Layer 7 of a small transformer language model trained on English Wikipedia (15 layers, counted from 0, width 128). Numbers have three digits each and are written without spaces.
A neuron adds its activation times its output weights to the MLP's output. To switch it off is to set its activation to zero at one token and run the rest of the model.
A neuron's activation on a vector x is GELU(weights . x), where the dot is the dot product.

Input weights of the MLP neurons that the questions are about. A number n stands for (n - 500) times 0.00074.
n19: 450476559386665678528648529538422496557452319570668531712703382300197518478645545537578288381572395418415443560609587508245580565229590479441353542472349562606717496484217408625409611421663476411565450400586575425600485595469518500383315647518776426508413580622422480481639576378731647338642371556520530504407488423257330267671693625226523512648596603225507565470642464770372471254382
n26: 305705586566705739542632616583605548534461530445455594579676774416682249582535572526204500401305441604446528525301317627356406605435744379372508480500488369551793562364500439682475432238333575500428488314641330247764263493308308517394255423361424519529437496602397679644671595579606658236517598516598583439630562500484500306563533544344413609361454380545473604702453568660611481778738
n67: 563304638447472548634524467377379600467591681607568588497387467612258437450321588440473264541468368394457327454577586434572455378553393354450641392611454323339547553568489444672583583500352399490655430513337514313611629488493404330746655697230514507567435645468333699597560411775490554371496309621548514686430546665578572473679450411457613559651413593635733320585526687465411453528379
n86: 514370558302823225534609434208582552319645576493617549669545427454292562461500342531691531419428266327554680574559413538240629133520358448668395557625276519270825585703517625445675480592592508434576468562531433459679385638576423517436449537368265314192251260677455372742602428529434467683525491481662563515565574428463492590508609680607547261576605670459367332397560431521508407398385
n101: 444370267456660453531550318453425717310751398563520352419460514512454359487185221580525362480482532434466230617705611527350582392570390468492581526616439843415728330225531318395554763670462496600316608529745593384337615493599356864718692465355581550645559461443562231433452471136402744491611632500682407615504663291465704233517609607553576596252384720456406444487368594760397330298460
n107: 663516544452484527557496541508652581196363478479646294765444525574488440655584384538640546250247550493601488620587783525547473598191650462538337575472524590481504425713580339463541492756426423413465622353462212475799452580668623588434409507444529560360373336617660521383547537423343658604472806417397416519206524376163433477610496706420177583434533496600485395415483382640522387448700
n125: 454407540312260528567465448637427443487743707510309319548365504486553410566252530185486476569342458487395621650549474455326599364460615681739697323578504363549479469743478370617548532433627533576496532714521669384659425396418432481443538654507421507635641650510412663431638459419732474519618753400595528674435408568559395614653432386292630493589515466577361489518663473423319297409625
n140: 381432411470384489776777455738395507391560476451568239578533287696515402349306573524328542345583645484297781437358744267316629616669546594447523504377621660439392364470459471523474511504511342447381493636479571554465472426706503639377574527374598409530390605469455439584636490530497659623590370482642425375691444508303610584345510356504553431180240514407548280639442486489503427522396
n160: 557222389410509474450779688513377353292525450516529518663420379508403664614564398495737348405496523559636300515914978417465651399460579345614600614289447718195387458325576434753297517292491459361561386521649633423593591567396483542477475620576609433233384378663379546589809537540847648606311657508786556567367536394393607352492307587348594496426260575375252361539301587616467441229246
n184: 476453511692691473522386384361580473377362464503494363497327574553540477483493654192587399434485493382472476485708554475318614614531570232507475197571566397633453520376553364697504386726548637664363663657649724494460342482541487518511316437390330403320551541371680416554444412660345513515479537386442629612619330365567614717406597654507299361486665497684448469558409657525530397458634
n235: 329111486537617478383535672518804460479605496459660423744422567496699448695583481261748435582550713327388330567424690316545352576409711650622365577458346664416491409232454423306435689495713789583603716729513280404539423112585714615718600496289762301271315379475679234756300292477455443358648718409723469453304289509371487613404508473431399477531579349339487451451548402628573228486573
n352: 212372322415512382636385458434718508400500702464589300592395652549354412588689353401523477554369775528398233400462431571414373480680525509703533556781540538418530565707577309337463555557308418534567762340407442533527417470492496361563358648462599325137776351767269655760688526553811551600545625561446477553572476496541485580327439739439317436524471530553470535667420421351402485411371
n392: 173599707583572554570448444853330491458478696328614482636546716594752331574277815334369212422370661379392782449747681386531414248450495456504533396523373630256431413625343550429360617617300308544464636383372376383330633400567470418334339599145801730537544415302629614670559436101660434576625600604529548534404426543569538448544537678399239622634551656597159366527319496790513526463426
n416: 485436406495518361651649589306585639545462483436742576492612247621588314479607397519615466324605639343488474765454813301404511619433495424466404593101322707535492534283257447500332500628491473364430566386423461565730697402544621322718355508475385653603323566603653821440549048717757580514495700156537552496683531333716641186500445417603612730313386289622450566452556699473735373594464
n473: 523389694594523496579618653552485402568725565383493604473469403496215416607300742686574740455348504534581428722636496672549526439577330263666516202641446526586610412617543275556689530476556445305523519511481548384515605380356362435660426462339508518690381674336407669379715432375275510500394492412460671612458671488815417467238493500283481454658816697457540500384592389516529328488508
n489: 295658350245434327524706478390466477464462573437438370524476545379688321605617677580692530412388602427524658453508492247515520519578256271744669406364394671427463262400329445684544477548688637635515683575538413489507692523531799541750260440388366474476496442511615278339347423328535748377344586208578405330649496426369636466387689281536302680531581418480559523618504581520603522445552

Output weights of the MLP neurons that the questions are about. A number n stands for (n - 500) times 0.00062.
n19: 391587440408371460561458835579447348393515620286441412402473556477611278421589496530344584384452458625505436552553618263615478271566570431522453514686599545523507626593399548466227444580178678489629511480257571813417415485635601674598672511439611464470606867197515508529433436572322592583664621433508706508448547588569598492485496467408423504411639169757398410675473196580638578645380
n26: 743594377482773334358700461326425474431323327539468435482395286408346687475660496413555437511450558581634330717652563452400611277456426614514428514457605322601338573642625576288539507691329547466449511590484602639483564500557311576543485510696662580406384518349625267582507445427427236471278424365589475556480358438524460763413519447654404401534390535366684514256395490608545560073396
n67: 431811437508516425354417712664779322563454242542681608701520620480580414418593516547609462598458571565484708409399344515427662569404698676360243695597435654488383369450628355401274473488661386441350559581622548856410316651587496645484455467611420387374565230550692364517496588191500450508442664535175752307362451480417475391234641650567404454474417341415437473583521577475663646534629
n86: 445489556707591623587530643737532516360556353393522768492603541492611334504593480689527610461467576467246564512565360421608312784531665312373475417440731705481337573385565349638426459323356654554371648684480269638402537611309479310402336500410796438636647412682616856648470510649472604576685371288461404558307410615583489353440368441460407622518524332430153537496497574528480496686551
n101: 355701398443504618460725704366534698709500452672575673508436520512674369357611709728496713406590616609319576736414531424654382578353391623473424638330395382672388314351469445504700500561603302648327299661543523326584516531391794536655335500834459492432380569564500291674369385403654390496330284350422445504422423662573701315404330516364283445549652288360576571311689608589571570115471
n107: 595555559348245430522732425554311659357328306504428248478522453639708416485534477783710450258709287735686408430338571521435357285725365602454549412435514316676407452453349616418518446537304791507478548348709510478468536552461467401544470453699336493801429493743575560607580556641406620415527654619526418425439454519549452477548449446465335309490550408458478591286653589714534565359368
n125: 462551644552606566489445571359712387517529453643590446507581597619530540554567268701510556916500423433410362550473578729346677395392564389370396563399405511336435647339448535489489514526511840604694332417637377798559493742109857493431429345520422588321380470434452481457511601445387419226519372651355670466611545570517338287391299589531511439541343458568635496485457612574712678464545
n140: 517507636459328570487517587714613597519628597628437387443776642339473573443483689547449536245401654666077654316551640519701393579411614423423462372457653536550497514572574722602461351452524647541561466292392336517288598758549242433517580334373394316493347544439551507460440428503321507308614378454507386390559522483436488472503685467382418500509645338389507440628479365493305438331614
n160: 449471726735718380254426244521477336442540650468612612455414625417401358658387555300427654715432451650394402539553199434452442487275476406453573375870575388565367537352328431360440452384454465724746349471312412870606636427170568529569618448677521535259690488321376562389633540335426530422565639620429774713421445471418576550390345616682575320473483469576630532681615637292254440589726
n184: 425394566382548483742584302573548643691496562618284450383386540403437624525605397818297472687529716468520449334394468448583530508500408664335510605659613478281575459482486589385418670300380394573522394338131531410598664453723463332355689401706778458511411400512478631496583723245590543445473427655448450391375521504472313320649724407566586489417438465470682594673503531387451511668459
n235: 391500655420425437487434328721521287471750482336422258482345335518375342500265541319516564610478566389464676454372483659643500699635577576398245668278598474773463367582306393576418426299414675825438672541396330530631233573815549624680464025280366453549568625203715446204583658500561528584612524782536496423235357527331684676592677496467847638479537568623320260699268484467555302678382
n352: 534406446676569590442584590561446496517645572468425611547369153441482540442716515489545563293443460606460558664367694390311483716719423469382318479507598304486642460496521428544610772397664586325631515242675554625486316686424597362716683562657460755609521463426585593445496448368302351431377276479341595366503580573382490403370542564735385493442565570545453217361339314523670553405414
n392: 370687733683654465533500626820313538597573505304546711715364449662637384518715393337438352214318184356538686672380590195381467108552541344491416496647491582430461617441250451274282712599524271297420607365435487518509400458490531393408375513419661392565748707296552571813482550481684441444579597280324545610629731199856634224542909422351205591662730773553481569645513570643674509281333
n416: 381518453285464720349349524403288578664392518626857734571763561731487685557532546535472568214391553384470491561395328601317479568319612784607311331347521365332446370182436561334604526428591215815656851413443521190356305426584747669601601607596689334332457437637459568798663587572434402451152388557536478459320703464530549595557533617448387496725812645477412658549399483434661214335291
n473: 474436686615489192482379535470480566567629546663538312450521381311460560694412374546685291573430539410719436579523693659430622453380479490517416711602579455308437744570524541493583257439529416466557496423332347703169635405407603568500467792650410627187665741485428424411440519482633579611432657458478438536576255540541457449504477479458413490490440390375493430697529483296700517652661
n489: 666380328568281757609489435496447427436397720397327532410526574580477504604285320706443619687603421366444504409665493692500491554565704579338429557515515412309391538397712610462229433515400227582459489690548532308460423625559108489325670527524603496714406496524447703792734466545528587834405434644718679573566479519489319439459452592496496548532311392338590485511425420679387376590362

Each question names a token from some text and the token that comes next. It shows the vector x that enters the MLP there. A number n stands for (n - 500) times 0.01.

Then comes g, the gradient of the next token's log-probability with respect to the MLP's output, scaled to length 1. A neuron's effect is roughly proportional to its activation times (output weights . g). A number n stands for (n - 500) times 0.00077.

"Africa ", then "League "
x: 560374444458565520549583360445400441511451473746472513447656365457387485465495512396550533813639549646503476345481479372578538565667418458478442558521581441409490580358402568426485433459523542402555469559525499629496476585532505367514446063669587426509419471487330364556452539505493497495534361459563396566429484490413541571590648441632520369427647501529514495453609495696626598432590
g: 431356434390420492714371372584599444689538397462393602718480473358343654461476422406279470579565263681518493599442582468428488522431430475606551520578442507423582486506483479677460431394399556726744488554476379497286726463465393650615461482738338493473462407418613480397463859580408348601503427512625608438586625528246453429471404588717450598619374661573608339327558365355381511627739
Which neuron, switched off, raises the next token's probability most? n86

"199", then "9 "
x: 954487373499343372482534587447528498667464466614459438428580434474592517360429715486502436620583573598452586423546576548615499505545467470455472580391419436456520542613527407390274536895535560420568438452424534565591718550633449440535396276573499403614524761461532486489409444505603524556581423442389284352508329492501626507332375468468422375420523472464629567456506565478402768447487
g: 445463455220475508576542774519444160825712602539374568499480411496502569481424461463411436372584257384403638742584617392274541452431479565741558427515384794518429550507766451320658557492456476694451555373481481485426568493438515795458536471252584511503508426498518325740579456516723395407408589420465502338301429633533532478540581520356500476538540471474472505458427467608569493595472
Switching off which neuron hurts the next token most? n416

"p ", then "Australia"
x: 722532510510377536492328486389409504506527369738426457408513384564397577392411418457579339976506473533479472438395508452508458423616368623457597606527481507602564602482571492534472567654570441540487675467371508510533513524510501608538598345508438468425425776403526450621456530501405448477357455513470408463480542560472472520471632423488629479548520445506584577348491572336431487513473
g: 544405548480618268630296526661678655377711429363472442577628267488447269681515851582495541487583198609422373465394616363579600360532445547400522480324587397487460503524453479616523424446566547380572554564417413262747598435478443403549516518456638572558478468518263602535407426499438589431432534745382481421578550554471405525616156594380634339574616618675495474454489415559527736578510
Which neuron, switched off, raises the next token's probability most? n67

"national ", then "championship"
x: 439384277499579459552437567550532433391481378525447497437617523392485528422448505189582401770557417661379424533558536393652585672517544582417436623305519466476623479320541498486394568414516494437608445474492631759368464479362559474718484236685643314545552563555431495414565583596633512525550345556582351387391473680455525596415584444521508514447539504525502467416439487570621539508534
g: 293668515423450440578417428425392493347327448541509575705427800683421452523486582355395556569662526606414591662520599586428478500734485592396526391487491500562418325440390380608445474673410713572432293426804556425393454511496380478535224516694480366488427660377526594306402328530606466524531578448442585523381527504546594599350525563838491625223437706421447355489602514662340507505637
Which two neurons, each switched off alone, lower its probability most, in order? n235, n160

"un", then "sentim"
x: 569704428491599501478364816508456521568282271523619504438632338572505348523525415444435603459454688602449610266518447450504396637407447615403494504568598533491479582539376686412373594309344575253452456478367625324439545682560454499377566365541488568508695671528554626673514580582524268528586392652397442644355474508567473479368540464502391651631442598495523527508477400442468485588518
g: 402313343628471358476607436424510148430410400334367647534592465599600432554586493498686554554507425666529584387598606602606562638373289472437443358478513609217599550565419619431305285695271611818558515603368504562653428525333531364416450540447453402527411491660410301416569553589405609272408554607496500648555596629553320580536671487811544479443479544463541477553535436632590473439638
Which neuron, switched off, raises the next token's probability most? n392

"by ", then "suggesting "
x: 689599509561392644509544506524470533467496350537439506382619563509606451378390508523464425968630515499429487481457523465416571525394483590508520405545569485576417489439426507406344547497514446475305455539516549467428537361483430478607495256608479562556528686470511376509403555457387527547442637547485525441574487584429581529527352592454533547443400445682514710505384485568393622505521
g: 511746413531501463385448741680544779477412568489508756466383482455567535237439584577525603492387490462385660292712404428344434495352498604623639339565584431552360566380424691479422519490508274687428693573623501475338500635451389454515464383444589439549642541260513259553499546424526329534479274598545599466508360518377594453533755425545303440419697614454391503605566498526442752334581
Switching off which neuron hurts the next token most? n101

"2", then "): "
x: 572474516662525405555619600420403474650460501708388444468585444438443543355394548554473418592374586647405359313522592489582566466468400603607640545696435592537529518551614377407525472320585370292574567480424553674542572721513396276561574159492434392484611520415445464404359458486479466571560456474405531523451533537465436650386468524544603586650648460518384497623393518485441768431614
g: 487503475615464493687503400624647560497303470402434489418494364540499456642465267415624447538664335438335561649402596474480519430606519421558462421387634487391468470390664477646390247603504388819427425652709257615482527527431548569586329523685308494469602506595530741433521270410521590355458492636538712274490449408680296388408451739654648545444530380409669626605501467437660459316543
Switching off which neuron hurts the next token most? n473

"Road ", then "to "
x: 621443645337585422433439544516521595535559567690494518491740387540298559385480495345619419829565445649505437350569470394688533560489397561483475511466439325594547649536464558568445452548471435554344342599506522514597413647608558447536550283696398423423318570440289548501598534466451502371566213412500396420442479552435427501457537458618648404481452515481426445463487487563546612539679
g: 446648587424324624626460645573509614493610387511172524482605517372568324525503582691481441531583564195475577510515547617721384536297606422426512487653587596609681600646482395570556417298421771596348581630238651430505339541515234693444484498630452378625505620348468534486483472558377337596616244592331337426557395385416553455612685467532526595470382374516505396486401526431574370617576
Which two neurons, each switched off alone, lower its probability most, in order? n86, n19

"win ", then "over "
x: 533390481541411521497499529511647439344499327514415472478562444533475652450482455421564511752469627531437480480571715614701375723665479666450538488567616484512339561370629529525461387422593606294390551623451532687475308533546511500347583345579549463593507531410327377465601617388388626694393418360467279471506510616428581508337490440462497488347371536565391504543450487591579672543424
g: 375359643560319562540449511537640465548514523527252610643635576565238459354517610493310428302432503369530573592640519361453443526581459554468486423601469527563250453447566526349557479503567220451554324365697388485418588541536313643441670603683474621615358421493386403564570413242230566576467469542526540490526789626582663432432470806421470345689601570516366426709456492610560483711525
Switching off which neuron hurts the next token most? n140

"1", then "."
x: 582700447457403431521635769326472440445245580562378451367599462417545527410475797476482471578495586674489409382570610456541469557482468390472562605487530390458482620468688437510604467548521546271476414392415546711484792657453533397578538263583510478721604543420331435522398510525445385648394571404524586590513578466683334487400496442445549470467558383392340489564533636416470612455508
g: 646607525364559501508425790430421519498529404541393451353495671573574530621444531787614401578420473377634341304631381533656564481486634501302515595481409324618549084411616451446549463464337331594543617571351762506358530514578508396437314409360504355563572505279675500598395490515489710574505470573551562497578383545502513639385777648588460480394514467525452384606427347526504720518244
Switching off which neuron hurts the next token most? n489

"hausen ", then "on "
x: 799505434510341517480422490261510337462243390666466429358477521515524513477494449409533456904595337585482546343565401431504523617607377567495517483534549506497475565446461660542526601658578507579490675495471529438564506608563537580562499340531620455437583602489422493525278558447398472436397489602562430537440394482537489576490647178522489412550583431479472626455572474506506473457439
g: 426465521479476291433526528421586518559464479478662349393191391673223561627589636633756364421390712493460378720460720333550598485576613704411484497320600562578599549448395681559633550450557644467392664410400629502472321574556539314361409437673615709584529214388668484515417588421476506375500399572392471558500449708476437478600489507436344454614354446494520645650606315425482317532397
Which neuron, switched off, raises the next token's probability most? n489

"Ky", then "o"
x: 874430287628402578504256474337548504468499429594601433514525455500514489562439541616698422525523551716379474459554478268603588343361464491519380455539544366570348550685542484548588532472437431422631473467410502573660609812506450434458454294613506359354459501489491553565478574492440472542476455502406405534488537558414402573597687577678604361328424466563466531478520468383588555512534
g: 503457604627683373444422427538458364401583530520483533358386585546646523690679518395695600533524751328546428355519679460771557530451485670296579265504568567568340611570294534328543308334448772488417442359591348453548457466629383295386494483512506623549411343527454434385715236602502386708428512425469490485563625608581452354580641581361419425406466552384747639518586410686394447485557
Switching off which neuron hurts the next token most? n107

"Y", then "ush"
x: 766480352544391524392174583308548460387372440778397451483441548590406514494338499587592268525473552644447414457599456362522602482460487459503461481559539465649499619704514286502575420364367383449769568506504481536478471863571486478516472354606596473487548534462534407410466532482431411510472452513563468495525653424519437596596540520578597452484505440624308513610549429510561457562525
g: 416602383515597474369626681594619531411644452540435469671721618411544288638578476410625419458402546601372612442530450352377421390347327497666429523347526260643365479644596670513531500564402397458495597499385454724526729466437263454651420471680569492558389420757422552470565518490482257569438501396352346512460676375430634578530521389461682514345405616649577462327715405539592272397748
Switching off which neuron hurts the next token most? n107

"old ", then "season "
x: 521487416658305514606362542412568446622368396573540449425536456466577441499582413331390434860583488542460466531542313583636503651603528536480441423561492591619470505487413499572518446466392510299512380580483470610395550488494561639628464218496330382401560604641358612501540526501559504547458454452544335571463517466354368520626579410534628537584543432664522551540324619366440503501503
g: 544454352334236440700426535689467332437632448532420382582224381429409522706599444460616493612498402549468467425486469394554611577379642390552525530489338609644538703438264552496292600650526507515510403431435454552641391336345373575383446582525545541571545531505353195336614657729481614632410685433689515272386511631581515520472392582667574692428467544538439658417505320746528693523514
Which neuron, switched off, raises the next token's probability most? n352

"F", then "anning "
x: 692510553388347369504217640463515535489503612781483504421604626534428500461348507341587394542504604578475520439461371473446710629585571609424432575511477372446398592562697404449553523616469398300578605471300543514423513887489517448572587356501435451510586574425560539475451573513339351488494274508477471525601624464493420555433575383625615454416541563471395585368507423510489569585295
g: 440531668313369463505570579522635487691489424550456514482575468315439422404304367445510496568498573435465745454619377436435321465563499524174602389490686439686509423520463533525425514533274450502387361600550556662519504514421561604564627576565310473677329695376734368292327270354598383474641482503535716561400404667544653601455595488737466746463325360632571442509350708509512677510457
Switching off which neuron hurts the next token most? n67

"not ", then "really "
x: 399624460465495525619432557666339636325405339413498463222568416578544368548460656390551630715494401492439518253528486564553503548360495542393648578714530538601336547434532559596375645455498449340412473583378510432388472710358436356455586382527493547399827486541520481708437621470543340427648551594540545418493417472496608497520559380571456631606434450375509466477545450538515544468519
g: 471346462534452604509379423688482379451261485508526478601526614540349732516542545436411424526330528554425679482590577453338497510446448459594416664291631379376497594485259470578291438455352616505441434400591481522578330573489442619473233560552542659536788316820665663617514373180643442419463511585342428496444612405631619582470672540447428867489475580535540592433679528502429429515426
Switching off which neuron hurts the next token most? n392

"to ", then "Pet"
x: 605630415509498534383432499587470458564468389592454389427616559600525568471396598302506467877641532404519290361421448530514433482536460517432443571515503608349414651620509548501412565355516526239409585567507438376616452406572538277508504340693562428555631573592467455470505578498450655692397500524591469454434424531443549642483288501481543495455354559650492596463417435534551613472499
g: 266546476312284640466633458548445576492682368385571367691458485435512356651435474756494557565569520584503363416424612541521607739703699616407444286443496590418549445415470623517460583705407415549396745469708688626316371429472603623448236645417463387437402336470769434381481389580410515575353644722652692535355524454499460444542438519346412700530446439546406417399533407513457512380482
Which neuron, switched off, raises the next token's probability most? n160

"deeply ", then "concerned "
x: 370655577503483555410326723766478487561382309381433490387600449485488358456554431295602585660525522577458647391448440448578426469437642514501589449584654652565332448467457537466355536420374459380533499448336518563232470659519477374478565259713399490437689673484536613576550631594656428553506462464502489572476504378398420432535682516479350486712516571554531484513425393370466510630581
g: 511593653553629569479500522558439600552450423593477573469363280370596463407465386548442551433427320522479525527454542375492596259378487797354564412255702515430597525280550467547521479239372493665644465560521503711488820520490456588432459530604304544512427620352448527601489427331533775552543515634396676602399504301523458614362436284692680627836509495584509383531430341542402347562456
Switching off which neuron hurts the next token most? n392

"following ", then "people "
x: 543605485668527580518470423463384502527265359636401346388596539486652656372433380525472571509625775653421692307527505611595508590497532657390663439585417690467534457432464499389596516448620469578518392620467411530498392497437480462631338408646383493674525590506423428230537677350578583325459086582520511298364399491498469616423407544620599604315527433558508579583507537522465606584379
g: 549513535530677465398542534380522455644601487448430511529452783605558493436446410525353793551489671147405469637643509745431494454505384566508457299434447534620638322429351538588462438418473338484545367682560375504578517618414481512366376496655343736760497564553577531636484375288406425292443433653458601630584494314487417630584330482362321438544563401593652628406552438379699283559647
Which neuron, switched off, raises the next token's probability most? n140

"article ", then "by "
x: 638509356599412308478376675554442517449596260526298540303629524609612401343496440578623490746475482620439540589585549407534408522538591614437698476474525566515585539436592590662474496504450386560450528613459544793426472559497533648275562378537421493726398700408622444418367602478507426468424463458477351507609304442497421583461662405489343635522438551497398517421363457388461441536688
g: 715320439540542380223521473508372408608678541370268407533528641327529539635415503616442435424658664388509391733431599600706407225559556429500608450562472458345441358585714444610578543440487625459383429437516522593296725512551611465418551548462583229485567457308641588449645642655458480472451336470498296448466690331549625492405331596622648497343552521537576308438597535343684475634614
Which neuron, switched off, raises the next token's probability most? n101

"... ", then "She "
x: 511589440568369566609183460514441402458454409485419502515512490477529199498652436493523514854564564374570519371572533537345362582496594628476535594506437492550341608531471501546510471549401514418418599481324439651552545678488564431481489240568480532390597572490490474562416607492625538341629619590517383491519436395441486501503614533627381440537474550467442595367487453541424584507612
g: 515343433515439493424488582473346415385453780661529454467510573447175483446591375619537568280333577640589418364625542598228504465495540596489586449613658592481734335450563526385518552673464517394457507405519416614474532620495509459371576462645291640578709484637257608346678451558570425510525422363281446394420705574352347497276725702421375555679491492575441462520643439542735371567573
Switching off which neuron hurts the next token most? n352

"uka ", then "Sho"
x: 592488490477428625512390375420374391467536383828533411405528436566502587389511405400531403909616391620479563305524485469543515444577521564444518528474583458660517608548412597548464575622568522611552589500555623492435506555587583513386464344633573398370521576465370297448537592480478394562400526503590287469470568607345480464518592312452533492385521478402582550428515470511506489315396
g: 586374632360383542418485541630424547655671597562520558516666531667512585502462542429332498390482421728485696426601487597302477224397531519436656413427813550508589459667636718397546513655341373527568509257292513644362515534475517807495509561414330434401425302411552608449607443485502418553501579299438668627420548697526352633546397468380607358234529437390683451437471341542556351488436
Switching off which neuron hurts the next token most? n19

"Rose ", then "Stakes"
x: 699408414410489539505463440401470473605470399723427598487475385525477549524576535442523545935646434744549515426539459458520578502629519432495466421546498419589427591501467587471592521620539492545452548410561436474401410560649592518499561254553503393439500659425411420573461558495404317529406503412421377591387507606370460523459647423429478496524471418479533513425444576391576572307484
g: 577383468466385360527429589585374454507503344591434383579660410409288514369501576365642638598537576490413409651415469507605326542531300460615439559317462371331649341482532614569341471594529719381541360532690490603701480465555525595433632508545482423505656563489565442401476612605465436786443237494347347463595494443525627389316421515496354561670874238459469526615484501623566861438594
Which neuron, switched off, raises the next token's probability most? n184

"Club ", then "Basketball "
x: 645391398406665436482452619346459561487522464771434508476449436474462585566487471420414405864622419711499480340502518525655668587592364500399563596434465514558547555384531581592517456531491423447479338593617507515455400657465541594663534264567569524455429629549401468311509490476414407419389385499449357580408386442475516558466644352483527413575536563510441457425491500466626562415572
g: 579293468532403425540492383552290404392574360493509551455539551377329546362343427166346546575445604524403616488633441408489483469454387462444517443518452520417354507471382403498495765367415572456678311569476539395519573368487571496586545400619591203359384283519580382631456717683549476680621537528455563467530682704496482618483588445580628709374617579665911666561692675535441505410522
Switching off which neuron hurts the next token most? n160

"International ", then "Farm"
x: 581356344483575333556442500457406479504438364522512476248504483440396478469526567288508615845595373768387512426587524480479619555627402534493393570448518347564593605371567516512452531568544603388647546414400594696436387602392489428688610197562595447528458522615485460481533491550508473571421432447526476521426439431462432662540646354596433503496535471546487384473649446522542558466564
g: 483558469575431359393723550640440489631420613384471601461554566689442403588598619554437602565550620308516595445575405401372585375638406400511264288395287348643628504531448563440427490689562373475532496393478442553516594443380475630387471547546452647357439665613669601386222535579353221385541466682266590652502746723653413768472419605769492451554474500554532427394368467317424486415503
Which neuron, switched off, raises the next token's probability most? n184

"by ", then "the "
x: 682597414519386668505462522492453537429471351528394490430591633463602424291387463416463587895557550608424495452484602441423633480426511582493616376576555466531482526434432481458373528518556414461361555635582575488522496359490414460741503291661508610609517698414425451566458459500478527567490694593460482418447394634444556568518340363555500462452347475615553586441358402520363617497658
g: 656446786742623240418349355458351419409464406510460321458455782521660563600474643413481509586628465470544392596399564653572475459485450477447375641518376645622410511579433400665361528260528523574553430461296425639608436480438477338515567552558513506572288632504304547460485563502397637344353525482463488647633553658590413566605057488602593500598441411589619458600453487513288367704646
Switching off which neuron hurts the next token most? n125

"Wyn", then "hausen "
x: 857445467442523606457369473214361553507295539486444509567568516518484594451407614476449575459504478642435522595394612407550712440450357552515546357593531286536418431609549688563383416623403611377441440500557558480548356787627554553449554329515470308552554721365435547392517598379407426504511431613372380512595395530382400625385581411582576551495533547699527553551552478476609633399535
g: 431719476517352373447409431684571758358521637489546486599314443348471440454585390349481474440608549628505416448468463567405320701586676808397429321591593599550469417250543464486595473411443556724409528478488619524419324708507511716566635531549439377439545347445538435370395361408412277548616352597635461668525652383688377572457492431335581582497705636502305657623476469664568302345545
Which neuron, switched off, raises the next token's probability most? n184

"hausen ", then "died "
x: 780486516555351600483496490309523347492272474650494454393436511517456512521401394425527472840599384544546650306530384453554582627574339517430488431495503560518409618422393779554567554634559507531497616437540539500576464650606551453522415309561509464431521659567331500539362492450383485466398358479545393520427453527579523572483671250488602400620550462414432620422591452462552542393475
g: 632629680553259605402207578507471466504446333669490463564502411445413366527630489640643621511555482602620298490627570465621434505622495374593398616575335688431545701676326509597316326565490519565429457633585255568293511446371429391472594540304566478366577537711693717371329427712324576498319273436340555491374641560543648479616394359527498415503547571503498416454561460615405662404585
Which neuron, switched off, raises the next token's probability most? n184

"Australian ", then "newspaper "
x: 602341280472464503478522416421351430449454419475548478328539480518518632397469483419562579904647470558455498608561456322522602579456416529446382552452584387592529594486369527461396574690544568395603483546311496643419552377608586587515465250634512427649482591493446409496425520589435380527562499596564394517316547411501401533534566453629463469517609431493592585525575531607536440366446
g: 544630217603455641738513483267411406455444354493509587613490534481612522529371278517535341609624564454531311443549648507750436649285462713393403536497494601541604376311248462604308234491361430645320665591449543703486588537427430365536483393593560583819644653545696655484277604636475517546395469432504389458585471438505524544472613395512575647365490371514473477477351585380561468571547
Switching off which neuron hurts the next token most? n235

"the ", then "American "
x: 734564452458377610540373587523535482544425479519567480337423516416449583495349405443462566983526458573324527436510506442503549358456539489477531440463466499450499547557553500448492540581550544477557501571516462527523579313433470478553402234602414562618631554558589500439529488451448394419765501562564486515546501555452411547458476353507504470452459580519420541576487504482514566565445
g: 433384519484265584401715421590269527614403623358397385532453556682567368316400528514557691540492383529660566595612669558691487550476399464518587565508383598487539313334249484395368444466509665478664488537586452505653677425536507388543672447669354459500651363549577668502188263584511492394588507488430732538539498290566578298532415621462447258430468487592745517415387479715651447573410
Switching off which neuron hurts the next token most? n125

"Team ", then "selection "
x: 454491403497565480496351589399481659468585384809561480399696414491445528435535523375576426931569403647546438419449550482628619570617462482497547643508471495519564543411685489584420519416531502431420393531427558571494464498485589525617617294604392384384269635524426424506439532486382431431338538538497392522535515650421507437461558467427505488474508575459448467470518462434564494409379
g: 504420348710165492507465720465559554557372407503515443561615701315359232563511431182365493557357350485288501542533509478685449450371696530631508534353474473578385623545548543583347291406472500581514359578411490414543470503436555588560551458471579562619519619413740555355660558573650281493451482391650510213488569491497543480480625613644656538300361446643424440691491552565693663682460
Switching off which neuron hurts the next token most? n235

"ri", then "tis"
x: 770494456713317593386374550560494458548329436820309314396515490481509396507565662278454477570499430466429367484335497467412541491437433631519497365520583546570486626563307504666533511541515617575348464482493601483445516774456443507308534399534533368519594541510431299485516499459453379640528575678426431537479388664415479487491666402624577554596553599433469546784498360404494705475508
g: 616405391398793463500399623430578475616440549501354604621661318499429587343651428437547577437581339527409437357443562365447612573650652417524348332521426518517453612480237523296423612386392733717459509700373527621395724400425498409423649365336352581393415222609410646719345515671533504579447612558405406440429370494603504485424531718434525602554527662653362451444507364616625648629569
Switching off which neuron hurts the next token most? n125